Layer 15 of a small transformer language model trained on English Wikipedia (21 layers, counted from 0, width 96).
A neuron's activation on a vector x is GELU(weights . x + bias), where the dot is the dot product.

Input weights of the MLP neurons that the questions are about. A number n stands for (n - 500) times 0.00094.
n1 (bias -0.008): 603 467 622 548 488 636 404 399 484 608 523 472 527 379 429 592 356 334 390 494 477 388 564 379 432 528 446 384 533 429 670 437 475 525 554 399 528 644 373 453 431 578 314 382 512 488 484 658 652 684 568 486 652 572 589 420 186 572 381 667 364 370 522 392 428 668 542 584 575 367 463 543 316 511 373 651 587 517 469 550 246 589 515 564 709 425 389 578 555 549 597 284 503 741 708 505
n13 (bias -0.014): 454 365 537 516 551 703 463 409 623 515 500 509 465 502 311 477 449 499 617 510 553 436 356 539 504 570 488 507 448 655 400 505 420 606 402 611 452 557 645 494 233 429 408 415 528 407 426 627 513 484 495 355 576 355 532 345 457 592 451 650 308 412 417 324 762 470 593 601 549 525 483 659 538 392 439 740 557 475 507 490 568 576 576 341 443 460 725 416 531 521 410 397 545 693 381 496
n14 (bias -0.050): 668 427 790 624 167 474 398 308 318 453 708 473 341 495 465 423 491 482 644 483 559 513 335 425 259 605 448 438 471 264 617 474 657 508 523 569 463 432 467 581 502 449 351 425 509 384 410 557 650 444 439 552 617 670 509 509 334 547 427 332 487 621 545 564 436 662 439 360 563 344 773 392 611 584 401 514 514 369 506 556 488 551 352 391 496 551 470 614 634 710 551 585 444 259 453 476
n23 (bias -0.017): 523 434 478 526 356 498 569 235 328 393 792 424 672 264 507 290 429 436 533 642 523 459 451 500 400 542 714 360 580 436 511 462 557 437 636 596 440 548 307 428 635 693 540 466 428 463 446 533 556 528 402 334 425 541 505 566 598 554 637 723 683 261 479 771 409 541 349 557 589 386 265 454 300 607 593 597 447 521 375 607 339 460 582 585 407 465 577 401 391 338 726 461 589 518 540 503
n26 (bias -0.035): 780 449 580 602 534 184 629 294 424 544 541 454 674 727 383 182 339 429 577 515 533 511 595 330 461 579 520 402 532 598 458 213 488 525 562 547 615 322 380 673 522 585 572 514 434 386 492 695 590 510 536 484 769 416 712 402 302 435 539 552 432 383 470 449 665 536 525 456 571 437 597 514 540 508 335 726 656 561 562 648 197 556 463 292 247 488 384 357 461 189 713 464 517 325 483 564
n28 (bias -0.023): 594 520 554 598 406 329 488 405 547 412 473 737 647 380 426 537 412 570 603 432 447 589 385 485 474 555 674 497 635 446 666 362 629 450 671 469 340 406 603 534 544 612 554 511 228 309 660 549 531 509 297 518 618 550 423 580 516 384 451 422 451 470 544 349 638 497 497 382 465 465 605 496 713 475 603 583 469 522 697 733 330 485 583 317 425 554 382 372 434 367 768 309 610 575 455 320
n29 (bias -0.064): 477 352 671 398 411 673 441 329 419 483 323 546 434 508 617 513 535 268 612 554 616 261 552 409 265 589 583 486 468 434 411 430 444 443 513 358 621 640 500 453 509 627 393 449 487 24 450 508 844 471 380 485 648 449 502 452 539 692 515 458 470 498 664 521 419 533 730 520 633 337 594 417 559 679 620 562 614 426 563 675 404 551 582 583 397 290 480 557 141 412 764 310 455 338 350 574
n37 (bias -0.042): 382 389 566 408 280 564 638 467 562 345 535 350 527 488 435 430 437 385 361 387 480 430 510 365 473 676 386 489 697 479 478 428 474 531 489 584 607 684 406 629 274 517 419 433 446 481 370 445 428 567 743 493 627 369 459 549 498 325 306 413 382 393 755 274 466 727 369 363 626 392 591 470 649 416 450 614 595 276 503 539 464 581 535 607 476 532 795 301 507 629 348 481 764 623 408 535
n38 (bias -0.023): 369 341 651 637 600 384 468 517 290 579 688 568 695 395 414 586 287 500 346 396 560 624 435 409 359 578 408 420 644 469 532 777 409 491 216 238 337 500 388 630 329 504 588 383 362 549 474 469 274 470 592 513 596 493 346 501 594 647 557 631 363 411 557 381 502 616 257 537 591 448 682 724 452 310 301 583 360 468 806 513 437 523 592 410 701 552 529 308 571 682 479 711 248 636 702 561
n47 (bias -0.062): 744 432 505 582 579 471 550 537 509 364 295 324 677 349 485 489 568 299 447 559 500 361 491 413 576 679 461 388 432 825 387 222 723 579 392 627 241 447 536 431 572 666 644 531 526 459 347 646 664 779 629 382 445 456 528 531 382 415 670 221 313 264 485 567 360 609 729 304 642 331 638 557 499 384 497 555 541 376 483 478 249 501 484 509 661 451 366 377 471 523 819 557 656 422 465 164
n51 (bias -0.032): 587 277 687 634 300 371 524 580 341 649 656 746 291 517 322 375 515 528 587 563 652 444 500 548 433 662 359 522 588 431 410 261 519 393 445 635 451 405 541 559 467 537 347 398 459 430 288 591 584 610 608 481 573 446 441 465 276 561 464 497 361 478 302 609 489 628 299 459 548 398 383 594 550 536 239 771 535 326 399 653 437 433 486 456 738 517 532 608 494 311 524 611 522 361 339 388
n73 (bias -0.015): 467 415 578 470 460 428 618 561 467 383 579 544 429 585 429 341 323 442 470 603 409 472 573 434 516 674 706 434 623 361 619 515 452 403 489 626 479 611 317 551 493 741 280 593 459 519 486 678 785 474 499 440 558 371 447 757 472 623 637 412 438 480 476 577 508 444 645 500 475 600 464 518 517 371 447 552 357 344 572 512 155 463 587 387 561 464 575 424 212 527 519 457 533 431 573 467
n88 (bias -0.018): 387 282 585 655 461 329 672 295 450 455 436 670 527 406 455 413 486 468 571 379 618 590 447 526 442 537 465 428 398 328 620 468 371 468 532 552 580 475 357 671 521 535 522 299 392 362 529 512 387 384 500 347 538 306 667 494 524 507 314 544 273 688 276 445 639 584 446 607 673 533 435 667 457 477 632 638 522 451 532 514 453 447 671 638 468 653 341 540 508 383 550 484 396 495 641 643
n91 (bias -0.029): 582 242 561 602 501 592 727 388 642 415 519 485 463 418 280 530 577 518 486 579 379 559 405 486 613 505 727 266 713 444 537 467 425 431 604 400 213 233 505 757 367 330 349 516 506 607 479 369 386 562 599 483 477 484 469 303 528 570 623 697 573 425 608 560 492 728 634 284 643 467 430 435 528 353 233 499 387 384 449 575 472 559 617 647 656 466 492 640 526 563 456 535 363 341 600 305
n93 (bias -0.031): 641 549 559 674 356 723 554 590 454 554 383 477 413 497 564 482 468 460 299 382 578 556 363 369 383 522 560 344 330 696 258 529 471 569 554 537 573 463 605 324 531 481 310 288 458 517 663 463 449 576 489 565 505 653 641 437 402 467 520 320 290 529 562 507 463 527 640 424 637 316 503 488 686 367 345 431 501 266 561 698 435 344 445 563 611 527 396 634 500 586 702 563 567 544 424 644
n96 (bias -0.018): 618 412 462 493 263 365 454 438 274 379 474 471 606 414 373 575 549 593 623 559 612 516 570 470 479 405 446 403 413 601 344 469 514 625 563 423 565 484 389 386 601 566 714 503 521 509 608 557 458 730 453 594 469 386 428 487 531 623 424 548 400 428 450 712 444 416 680 506 606 411 481 591 649 461 571 482 447 657 657 597 576 375 586 552 592 723 535 370 529 453 682 257 519 372 567 386
n109 (bias -0.039): 481 293 661 566 558 387 458 524 224 588 491 722 616 310 342 336 539 578 337 626 532 550 491 534 380 620 561 310 372 413 360 539 564 751 712 449 285 573 552 459 585 595 624 448 334 482 485 718 469 468 276 578 545 695 344 453 262 541 536 690 430 565 504 481 537 630 577 637 487 454 604 322 869 441 681 504 468 454 547 514 522 478 525 433 518 443 326 550 563 533 495 337 372 604 381 230
n112 (bias -0.025): 694 363 562 495 533 406 822 232 443 449 541 656 545 426 356 399 301 457 711 506 642 646 400 456 620 504 536 449 704 573 774 361 457 358 644 635 732 485 495 466 576 282 393 409 589 368 575 614 375 423 357 418 630 469 637 510 528 392 443 691 421 466 598 442 575 396 670 501 522 404 517 538 837 328 547 469 469 541 681 517 374 323 521 608 559 532 502 831 525 442 476 461 166 400 490 512
n123 (bias -0.054): 342 505 461 519 223 637 255 542 417 463 704 507 462 472 473 705 384 452 393 717 569 404 363 486 498 580 741 453 455 689 616 626 449 631 419 587 566 429 362 415 508 559 433 482 415 449 558 393 641 559 470 521 419 568 532 600 619 431 662 506 317 387 630 447 369 586 462 600 751 266 513 500 482 393 559 538 419 305 525 627 441 294 465 318 647 516 366 495 413 481 435 597 330 442 553 549
n126 (bias -0.016): 371 491 516 462 343 493 411 565 437 453 409 317 583 631 405 353 428 617 420 399 675 555 566 570 383 787 631 513 414 522 553 398 604 708 437 478 585 795 399 414 489 611 323 520 334 499 733 614 510 486 349 436 530 271 471 439 608 369 463 748 561 476 301 508 409 518 765 509 472 438 373 428 506 429 531 502 516 559 610 690 272 492 511 579 703 461 471 368 414 476 581 345 570 480 361 522
n129 (bias -0.041): 596 389 562 636 283 561 398 379 509 321 715 556 593 514 415 455 352 439 676 556 593 406 463 589 299 579 627 443 380 231 658 448 539 427 636 595 536 600 445 675 376 405 341 581 375 607 428 602 721 698 400 255 525 419 429 465 338 568 535 459 466 365 641 500 429 756 642 375 597 409 585 575 688 522 319 539 441 512 588 425 393 363 577 527 621 544 460 299 536 359 455 510 470 272 491 237
n136 (bias -0.083): 453 204 439 411 492 620 513 482 607 471 486 478 414 168 397 716 467 270 422 503 499 203 489 380 828 705 488 389 374 544 585 449 674 558 525 495 419 555 684 623 361 724 769 472 575 411 444 381 591 516 703 292 336 510 453 684 594 652 523 372 464 225 580 644 364 528 528 372 689 515 623 577 440 340 330 677 455 298 775 425 261 545 585 381 433 478 432 573 810 581 608 454 338 407 430 525
n140 (bias -0.020): 526 448 602 459 457 481 461 667 428 517 433 498 351 492 357 343 571 451 630 499 431 458 405 429 481 580 596 507 361 586 311 489 643 491 535 378 400 322 275 858 443 617 574 599 483 595 415 555 362 400 448 328 628 525 497 398 384 698 593 466 515 632 683 424 479 546 506 391 488 417 622 407 613 399 449 652 600 477 730 606 518 652 515 358 472 529 550 440 379 359 517 433 378 264 566 575
n153 (bias -0.042): 359 423 605 599 441 513 707 527 295 448 676 431 699 539 564 349 376 540 533 521 256 644 741 573 418 507 592 436 628 415 519 379 461 758 506 314 384 573 387 507 309 399 667 492 550 266 557 605 413 462 534 530 619 307 624 478 566 564 319 605 192 381 324 423 716 544 538 549 610 242 450 524 674 514 517 746 211 376 675 715 519 554 391 454 482 410 560 717 310 637 483 412 599 435 417 234
n158 (bias -0.012): 684 601 464 613 539 386 530 399 394 324 749 318 388 532 474 423 406 337 568 592 593 463 462 431 654 488 519 420 499 411 652 426 632 592 518 552 551 675 460 653 424 655 388 634 551 481 294 476 610 484 524 584 587 452 504 288 395 534 527 538 602 291 718 679 538 431 584 506 572 412 532 459 425 393 571 555 579 228 651 500 520 404 382 300 686 575 431 503 406 509 609 345 453 461 549 413
n160 (bias -0.011): 472 459 613 560 478 468 691 479 558 253 634 755 474 524 481 314 499 503 498 446 538 706 371 437 659 495 577 455 426 558 394 510 393 518 495 497 471 323 358 626 487 593 390 451 419 448 511 458 442 558 523 492 450 462 445 620 599 692 726 419 369 258 493 414 460 496 547 530 604 360 492 718 449 452 575 494 442 347 462 512 585 516 382 593 547 619 561 323 576 466 460 575 566 381 669 749
n162 (bias -0.023): 596 454 649 519 454 455 576 797 394 612 565 506 791 410 558 504 248 534 504 438 501 571 320 337 530 552 408 441 713 537 442 345 395 580 575 661 429 408 308 438 288 622 633 319 405 298 623 505 293 568 419 448 460 293 500 564 467 341 593 547 517 542 690 471 570 495 470 517 498 454 440 528 538 620 540 620 536 654 392 557 545 560 554 609 779 469 506 531 574 329 448 372 427 559 471 454
n165 (bias -0.041): 536 404 520 574 445 518 435 477 336 623 660 767 341 596 478 333 382 188 424 520 579 395 511 420 653 573 476 476 453 568 483 376 438 556 440 507 721 599 630 406 452 478 269 267 460 380 373 607 574 417 506 389 542 596 472 426 569 898 398 737 539 319 462 376 514 544 520 381 685 519 452 521 472 527 393 535 507 192 635 573 494 674 388 392 416 416 446 542 312 609 619 626 622 422 366 264
n171 (bias -0.025): 620 408 647 575 506 401 470 469 362 591 524 275 578 374 467 403 459 620 521 335 394 299 473 232 456 479 409 426 644 615 578 541 589 542 436 658 352 393 529 402 472 696 616 477 432 498 460 589 626 572 325 503 642 534 572 324 380 457 431 418 349 685 670 448 561 548 773 561 555 314 630 510 548 455 487 676 689 397 522 605 521 663 415 458 440 673 658 473 447 392 343 562 503 477 479 524
n173 (bias -0.037): 459 460 637 587 345 294 275 243 577 520 610 326 381 543 143 542 472 290 618 637 609 490 251 484 300 630 728 499 574 577 546 484 606 625 437 500 332 674 564 530 652 513 365 472 322 367 388 602 429 477 280 472 579 501 346 289 404 806 725 385 492 314 500 352 567 471 383 553 521 491 668 246 645 674 533 543 545 205 724 685 503 600 594 283 470 525 611 602 377 486 690 662 551 515 381 361
n176 (bias -0.020): 650 542 478 615 496 448 529 589 388 609 757 508 482 615 358 435 378 493 480 341 567 474 572 370 467 557 487 496 632 485 362 283 500 490 517 699 527 352 545 453 518 640 366 408 359 545 430 570 770 579 510 494 495 583 399 347 583 516 486 471 370 317 684 387 536 435 516 527 615 306 358 515 507 449 286 640 403 449 445 651 404 479 389 376 554 623 393 601 576 445 459 658 624 570 589 368
n187 (bias -0.032): 474 282 550 480 295 491 495 224 506 487 574 360 387 688 408 327 383 483 599 413 556 443 496 559 408 493 583 468 464 287 510 430 555 552 582 323 570 784 412 488 375 744 272 515 469 426 436 526 734 344 434 477 604 476 605 467 576 739 464 587 685 549 467 551 632 467 600 326 617 521 299 393 577 633 541 473 639 324 694 573 399 659 632 492 552 629 371 555 236 458 576 274 493 365 512 601

Each question shows a token from some text and the vector x that enters the MLP there. A number n stands for (n - 500) times 0.02.

" considered": 512 538 437 523 549 489 437 515 422 576 504 498 458 555 538 489 584 465 512 474 494 535 550 453 555 479 579 927 499 484 482 440 559 517 476 455 535 513 435 440 544 558 553 523 531 468 511 516 546 459 485 545 474 527 563 485 503 501 516 478 481 499 443 485 508 417 503 489 375 495 488 540 436 517 433 519 486 497 508 506 497 506 415 476 450 419 478 461 454 484 528 577 512 467 481 475
Which neuron lights up most? n165

" across": 500 464 588 512 499 483 465 488 513 475 448 515 528 491 448 500 549 484 538 465 484 524 507 469 518 426 475 967 547 527 494 476 473 481 527 467 475 530 492 466 539 516 497 499 521 455 481 549 473 466 576 472 490 435 516 540 467 487 504 518 572 460 437 509 543 417 537 487 341 590 471 509 523 466 451 531 480 474 490 495 510 436 500 523 505 487 523 502 521 486 515 497 521 462 524 492
Which neuron lights up most? n51

" |": 518 518 417 440 482 522 460 457 505 515 556 541 481 521 489 483 591 496 525 524 495 516 493 542 541 566 416 594 475 431 533 513 506 450 499 465 500 576 493 466 503 529 564 493 516 557 501 474 523 464 507 493 435 480 534 513 576 529 527 461 611 477 484 546 487 515 526 498 160 680 488 495 523 520 477 480 494 511 486 494 557 494 481 461 507 496 481 443 452 548 497 507 411 504 493 506
The two highest activations, in order: n187, n73

" of": 504 481 478 487 437 472 492 481 542 490 435 461 591 440 461 479 558 491 504 544 492 480 584 551 413 542 433 897 502 527 526 500 471 503 519 511 464 551 505 543 545 434 508 489 548 488 494 565 450 528 439 434 472 434 519 541 506 519 512 493 550 450 483 436 448 481 524 473 352 624 475 527 527 504 514 553 486 502 436 333 501 492 510 532 492 520 527 490 521 479 531 479 481 479 559 498
Which neuron lights up most? n129

" Carolina": 436 503 479 477 508 438 417 513 507 427 455 488 592 483 509 526 601 612 517 534 476 483 533 638 520 362 356 713 445 484 465 542 492 568 461 427 549 517 515 565 441 485 514 510 585 507 446 475 548 419 520 587 521 481 560 509 422 524 529 529 495 619 518 480 550 478 462 558 314 552 527 482 513 475 570 489 472 477 496 433 498 532 491 594 483 454 446 479 498 490 484 449 442 465 554 504
Which neuron lights up most? n140

" under": 453 512 525 495 451 490 508 529 571 562 451 517 429 566 489 455 655 541 534 403 460 489 512 508 546 557 506 789 530 523 466 539 405 402 495 473 483 492 427 508 499 533 564 433 643 496 494 474 578 502 599 530 461 495 532 611 570 467 438 430 503 413 493 411 426 438 518 460 392 510 526 531 570 524 456 467 510 508 512 458 449 420 535 543 517 426 478 457 530 499 481 492 510 422 508 603
The three highest activations, in order: n160, n37, n136

" ter": 470 571 444 474 506 417 419 582 550 518 541 421 506 441 535 511 572 475 408 474 495 486 535 495 499 398 397 620 461 551 591 481 542 477 470 477 484 578 498 451 464 488 500 508 616 616 480 583 396 468 604 520 446 493 536 517 439 557 460 544 510 535 469 501 465 412 580 593 518 504 460 586 606 515 417 529 468 552 497 272 464 439 535 404 478 448 485 460 543 522 481 500 517 626 539 511
Which neuron lights up most? n1

"nia": 497 489 487 533 598 491 488 537 543 427 413 508 443 422 511 507 674 566 518 507 465 468 511 520 488 261 497 603 444 479 578 534 471 513 512 464 461 452 579 445 502 493 614 510 552 530 540 518 556 445 429 497 558 500 584 512 453 528 508 489 500 546 517 509 567 389 505 572 346 520 490 493 494 433 477 509 543 538 412 479 485 522 493 512 427 496 515 528 598 418 423 543 466 549 581 443
Which neuron fires most, and how strongly? n171, at about 1.2

",": 489 439 485 518 451 518 549 480 453 477 509 490 455 444 513 440 550 531 459 508 486 490 497 453 490 630 476 700 464 402 459 564 478 478 564 481 512 502 519 472 590 531 484 532 582 574 489 544 499 483 518 515 467 502 576 529 495 513 496 501 568 498 489 550 465 388 535 452 198 465 475 493 559 479 500 502 510 487 516 571 541 499 544 535 506 504 430 546 450 540 479 509 490 516 430 534
The two highest activations, in order: n187, n126

" Road": 499 524 560 520 451 529 403 570 468 484 487 581 554 508 429 507 522 587 515 512 521 490 486 519 497 351 418 782 499 470 499 482 437 446 563 467 456 497 492 432 515 553 526 507 523 500 430 476 494 464 529 583 502 463 560 491 399 469 494 565 560 542 468 538 548 471 455 579 309 524 546 548 464 567 564 523 426 479 393 473 492 438 505 447 461 495 551 542 552 450 491 522 471 536 553 514
Which neuron lights up most? n51

" five": 584 525 507 470 494 431 474 420 537 479 515 510 492 556 547 522 504 511 543 483 355 461 533 515 508 422 505 783 557 482 510 509 517 519 516 546 471 485 465 564 523 538 537 500 610 482 448 524 563 552 511 621 526 462 489 547 466 466 436 506 541 456 537 486 494 493 528 496 245 449 453 517 475 502 474 515 481 546 508 501 465 524 466 509 466 449 518 449 435 518 357 464 527 521 526 540
Which neuron fires most, and how strongly? n73, at about 0.69

" 2": 593 520 547 550 508 445 521 444 444 530 509 508 442 558 483 486 539 550 529 546 428 507 486 500 515 353 492 715 504 446 533 509 518 481 550 470 479 552 565 526 525 479 482 463 572 553 493 554 517 534 567 573 509 518 512 536 458 508 435 536 552 507 484 497 452 527 502 486 212 474 522 507 436 534 483 482 405 500 512 452 529 568 497 466 473 452 512 471 482 542 344 463 488 507 520 475
Which neuron lights up most? n14

"000": 554 483 449 519 476 470 488 458 530 476 437 437 562 522 486 520 551 451 543 406 456 551 640 517 507 417 445 739 467 509 441 439 483 513 576 503 517 537 496 479 472 472 588 520 515 574 439 507 554 456 469 605 505 504 594 531 408 467 410 578 569 456 518 491 513 414 515 498 290 529 455 553 443 473 534 538 469 481 543 538 509 580 500 519 460 460 444 509 504 426 475 445 540 543 546 513
Which neuron lights up most? n26

" fa": 459 575 373 436 519 499 456 573 582 499 406 454 526 518 615 578 573 443 463 529 482 469 549 358 570 379 443 651 466 493 502 494 403 550 520 493 488 505 508 476 540 415 490 600 521 550 518 478 537 503 510 515 519 481 533 544 506 518 491 565 498 452 592 436 468 447 549 538 437 461 441 636 559 401 445 516 563 577 442 507 568 467 450 415 504 383 507 431 578 483 431 550 545 598 543 430
Which neuron lights up most? n13

"8": 523 530 448 535 449 435 515 447 542 475 468 566 471 478 455 527 637 557 558 592 444 547 466 483 480 371 518 648 550 574 477 466 465 464 555 471 423 576 557 534 484 520 517 538 615 613 454 451 532 469 500 490 545 532 508 469 522 463 383 626 529 485 556 506 489 468 491 530 283 503 417 513 369 499 495 536 400 473 550 421 504 530 529 466 476 439 487 501 548 576 422 479 507 516 523 537
The three highest activations, in order: n91, n13, n158

" Edinburgh": 452 467 527 526 462 455 475 464 476 451 487 563 503 417 534 491 564 588 520 558 507 471 527 585 502 288 506 772 487 509 482 535 493 459 473 487 500 462 555 518 504 478 440 438 510 434 493 512 500 464 539 666 522 553 535 523 443 493 489 485 478 620 527 496 516 459 470 597 334 543 462 474 558 490 522 557 520 424 461 452 563 469 491 528 447 476 565 498 529 459 412 496 461 503 504 522
Which neuron fires most, and how strongly? n51, at about 0.38

" ten": 579 502 486 502 530 506 500 465 520 492 559 571 563 505 533 577 525 481 495 434 407 513 577 502 463 394 425 764 550 461 471 541 424 469 516 482 497 506 518 518 486 511 524 468 576 526 472 467 499 546 549 604 520 482 532 499 463 473 395 517 472 374 543 501 497 442 497 464 324 421 454 558 500 478 412 521 460 629 484 509 477 516 412 548 488 502 582 446 511 603 417 469 524 588 512 496
The three highest activations, in order: n37, n1, n153

" The": 533 494 492 402 471 463 470 506 562 471 497 500 461 477 496 549 544 495 458 514 464 482 500 518 517 554 495 819 484 485 508 490 522 477 480 496 483 459 504 521 564 593 423 436 573 479 517 483 475 539 444 522 529 492 491 515 434 555 485 518 561 548 473 449 481 538 454 511 198 439 493 510 552 520 481 516 540 514 488 540 552 476 511 483 444 472 505 515 530 512 537 542 505 513 550 459
The two highest activations, in order: n173, n140

" This": 530 541 483 478 491 479 456 467 509 565 537 469 440 531 505 560 484 548 435 547 498 453 539 404 494 473 542 826 480 511 503 529 499 493 456 491 466 479 522 468 548 585 436 445 604 429 524 494 499 549 425 570 515 530 531 519 434 573 485 428 479 518 476 453 558 467 463 509 243 453 511 487 502 582 453 518 527 500 474 575 532 486 485 501 464 461 508 511 515 516 512 541 508 511 509 467
Which neuron fires most, and how strongly? n173, at about 2.2

"de": 522 564 463 486 512 561 544 530 530 450 532 534 413 398 566 419 670 508 485 547 462 477 478 521 538 287 499 596 499 513 453 559 370 500 525 510 538 583 515 432 552 453 567 511 518 544 551 462 597 586 471 479 477 498 541 556 586 446 514 490 530 487 439 470 520 397 456 526 378 521 492 508 488 612 515 473 514 494 344 518 438 470 497 452 494 507 471 526 535 407 453 585 500 511 554 508
Which neuron lights up most? n23

" 50": 581 492 445 566 488 479 492 491 468 512 505 473 511 503 560 505 578 466 538 503 412 491 609 549 482 391 498 694 529 473 461 521 462 511 511 456 484 510 490 538 507 471 459 493 560 635 397 515 545 515 547 534 521 469 566 507 437 516 423 542 510 508 559 454 502 519 472 508 232 500 494 489 445 452 428 526 435 447 524 491 568 567 498 494 496 419 497 496 568 543 389 511 498 495 600 485
Which neuron fires most, and how strongly? n1, at about 0.69

" established": 506 538 544 514 486 502 493 480 469 540 454 507 528 489 498 503 501 504 502 419 483 504 561 480 518 469 492 936 462 497 527 431 421 504 520 477 546 423 465 416 564 551 567 466 526 384 505 443 497 483 540 535 555 446 539 548 492 466 530 532 562 553 498 465 477 433 492 553 405 567 444 523 459 497 511 507 472 497 443 498 558 558 526 483 491 437 506 504 464 572 428 504 483 426 496 498
The two highest activations, in order: n162, n29

" 31": 525 501 544 553 458 535 434 496 467 529 457 563 553 554 539 527 606 518 556 568 494 506 521 432 449 371 481 688 457 405 441 477 438 524 526 369 531 565 510 490 477 512 515 518 563 589 431 460 549 460 518 492 530 483 581 458 501 502 488 533 553 503 531 513 508 534 520 526 252 503 497 467 534 558 424 533 464 546 472 376 505 514 469 499 562 484 496 484 528 573 434 454 417 446 555 502
The two highest activations, in order: n129, n187

".": 471 521 554 589 501 465 476 510 477 494 481 516 515 487 528 479 640 512 499 487 578 562 502 398 496 495 492 652 447 454 521 478 490 549 500 498 465 497 505 474 480 553 474 458 530 537 476 531 455 539 528 525 506 510 537 542 510 487 494 492 508 495 515 543 431 492 498 516 136 526 472 476 502 454 459 465 532 480 490 544 553 451 497 501 483 552 494 507 502 571 558 501 540 462 472 468
Which neuron fires most, and how strongly? n14, at about 0.51

" Scotland": 502 442 501 572 441 463 403 500 469 443 441 518 528 476 481 538 601 526 561 544 528 524 507 524 477 343 461 786 514 453 469 506 515 484 476 474 494 547 498 481 497 460 495 556 551 468 425 493 547 463 511 635 518 477 608 493 469 457 508 464 497 577 511 520 522 442 551 554 298 539 493 496 532 459 491 547 550 425 437 456 523 457 494 515 486 565 495 496 535 468 438 470 472 523 538 529
The two highest activations, in order: n171, n96

" emb": 515 646 430 428 494 429 521 486 542 489 406 414 480 467 498 505 672 454 444 466 458 489 544 501 531 426 386 563 540 552 490 457 419 381 487 536 523 531 477 488 551 530 500 494 682 589 533 521 484 502 542 487 424 606 525 520 437 455 510 538 500 484 485 495 381 588 541 479 483 534 465 490 536 518 515 499 508 505 445 462 515 467 447 439 442 380 543 489 557 542 676 579 413 554 600 480
Which neuron fires most, and how strongly? n47, at about 2

" century": 529 515 494 559 430 434 518 536 469 523 465 521 500 442 463 562 577 454 510 443 484 478 596 585 457 430 422 820 461 469 529 499 501 487 529 486 460 507 465 475 494 533 589 532 625 456 429 505 488 419 455 563 530 454 523 560 477 402 404 442 446 572 472 504 541 464 569 577 315 509 464 550 562 485 446 495 541 517 450 477 498 503 519 499 523 498 440 526 544 477 498 558 496 546 501 519
Which neuron lights up most? n88

" Jun": 509 484 481 411 529 557 409 611 534 438 498 533 492 515 472 487 572 506 501 514 553 444 576 483 491 287 459 720 448 492 556 540 451 559 497 431 489 512 630 415 440 549 450 512 568 570 531 455 509 428 466 497 432 450 482 515 515 514 499 494 618 429 468 546 490 503 487 559 431 510 526 477 605 509 445 451 500 493 537 361 522 472 549 547 565 477 490 569 486 599 436 560 451 529 461 492
Which neuron lights up most? n136

"\n": 440 430 557 465 478 539 474 471 473 509 551 541 532 522 510 475 601 541 551 500 459 544 471 393 468 564 492 731 510 488 540 558 454 493 477 462 498 512 487 457 447 467 526 504 449 616 511 502 490 522 443 540 379 495 533 492 506 506 500 520 544 521 512 446 503 596 522 584 205 443 458 499 494 498 471 455 517 480 478 542 529 501 478 551 518 522 505 540 512 513 438 529 447 545 496 519
Which neuron lights up most? n38

" two": 551 498 523 470 473 442 457 432 548 494 532 516 511 545 518 500 523 511 544 492 389 486 525 437 524 421 530 841 550 464 503 496 495 500 527 507 473 503 463 557 492 558 525 503 567 503 464 544 559 530 519 607 547 482 521 515 457 467 456 496 535 456 564 486 509 476 556 515 238 442 459 510 463 512 453 535 491 501 484 495 499 514 458 503 460 475 509 468 438 545 397 489 508 514 510 500
Which neuron lights up most? n171

"0": 558 512 466 586 497 473 522 430 480 566 445 503 492 525 506 460 551 532 501 542 466 461 534 508 462 360 427 668 469 413 570 499 476 424 542 488 488 506 522 480 514 482 505 512 576 565 437 569 518 499 515 620 545 481 617 488 400 497 459 552 536 492 549 536 514 447 491 483 251 512 546 470 507 524 456 506 431 525 497 596 484 532 472 444 493 497 428 561 544 424 469 487 524 562 484 467
Which neuron fires most, and how strongly? n26, at about 1.6

"ific": 539 489 432 508 565 463 505 498 546 559 410 495 511 468 646 548 581 453 511 562 427 483 533 478 590 418 477 696 438 477 521 478 436 481 422 511 547 496 507 528 558 400 567 359 555 457 520 552 426 524 511 555 423 464 534 499 506 563 433 482 534 475 506 440 440 576 547 447 477 496 543 609 310 486 461 496 457 452 531 407 543 481 391 577 496 534 468 458 604 531 469 576 464 490 574 475
The two highest activations, in order: n136, n160

" vice": 482 567 370 466 497 500 449 539 563 503 454 483 478 572 549 463 585 467 462 436 401 494 485 451 542 436 386 762 502 467 438 472 444 570 477 499 493 470 479 508 531 497 560 515 587 454 460 488 557 531 555 668 514 461 541 617 512 473 544 522 455 499 605 435 452 535 494 516 338 450 506 525 476 545 491 498 428 501 507 549 523 514 382 482 526 447 548 484 558 567 477 529 509 501 459 496
Which neuron lights up most? n37

" nearly": 495 419 501 501 458 501 364 504 516 473 513 495 525 470 592 533 559 471 518 505 511 507 551 400 548 532 481 909 509 484 468 492 516 489 513 453 524 579 518 515 483 559 496 494 542 490 500 538 527 428 565 535 461 533 495 500 435 489 498 529 500 456 488 530 476 347 566 520 403 514 471 575 448 495 420 555 508 506 513 482 455 499 467 497 443 473 475 453 476 501 473 529 575 508 491 447
The two highest activations, in order: n165, n136

"te": 528 512 512 498 621 537 555 454 533 567 413 479 461 496 534 466 532 556 499 516 493 503 527 489 578 302 458 720 520 553 498 454 470 537 544 500 530 506 479 509 529 492 555 491 569 436 592 536 505 545 474 544 541 501 574 598 507 487 410 588 511 461 468 461 517 410 532 551 347 514 467 549 404 514 439 513 442 498 414 549 514 433 450 517 534 448 439 543 560 393 394 468 484 468 467 456
The three highest activations, in order: n112, n162, n153

" in": 434 488 583 546 522 611 549 435 551 451 499 520 475 443 499 487 537 454 490 441 488 503 553 491 518 590 428 854 525 563 486 545 373 521 504 475 460 564 537 493 538 517 503 525 520 538 542 529 427 514 529 478 495 500 463 617 529 549 514 448 523 391 470 439 476 486 447 457 390 588 489 466 532 540 441 506 425 460 420 395 514 485 526 481 519 417 543 459 515 515 456 511 498 542 475 520
Which neuron fires most, and how strongly? n37, at about 1.7

"J": 526 498 456 501 480 482 460 415 533 480 477 520 515 429 599 517 594 492 523 520 532 459 409 601 488 252 493 754 543 512 500 510 481 445 535 445 474 525 450 538 518 439 459 482 473 620 457 525 454 425 523 573 441 550 522 467 510 560 532 492 608 526 527 518 430 545 542 417 419 537 466 481 494 581 543 424 450 460 449 493 524 555 492 555 501 522 444 496 505 533 528 578 469 452 481 499
Which neuron lights up most? n91

"|": 489 532 435 419 483 515 463 510 517 436 511 542 470 538 511 455 601 493 506 523 529 497 522 480 492 559 505 636 584 492 562 491 464 433 506 475 464 496 552 483 473 577 489 480 566 535 527 486 484 550 480 547 476 471 502 461 515 463 514 472 559 484 490 534 518 588 508 538 136 595 496 496 467 507 454 513 511 488 499 467 512 482 501 528 516 461 504 463 526 548 451 560 486 506 469 449
The two highest activations, in order: n73, n126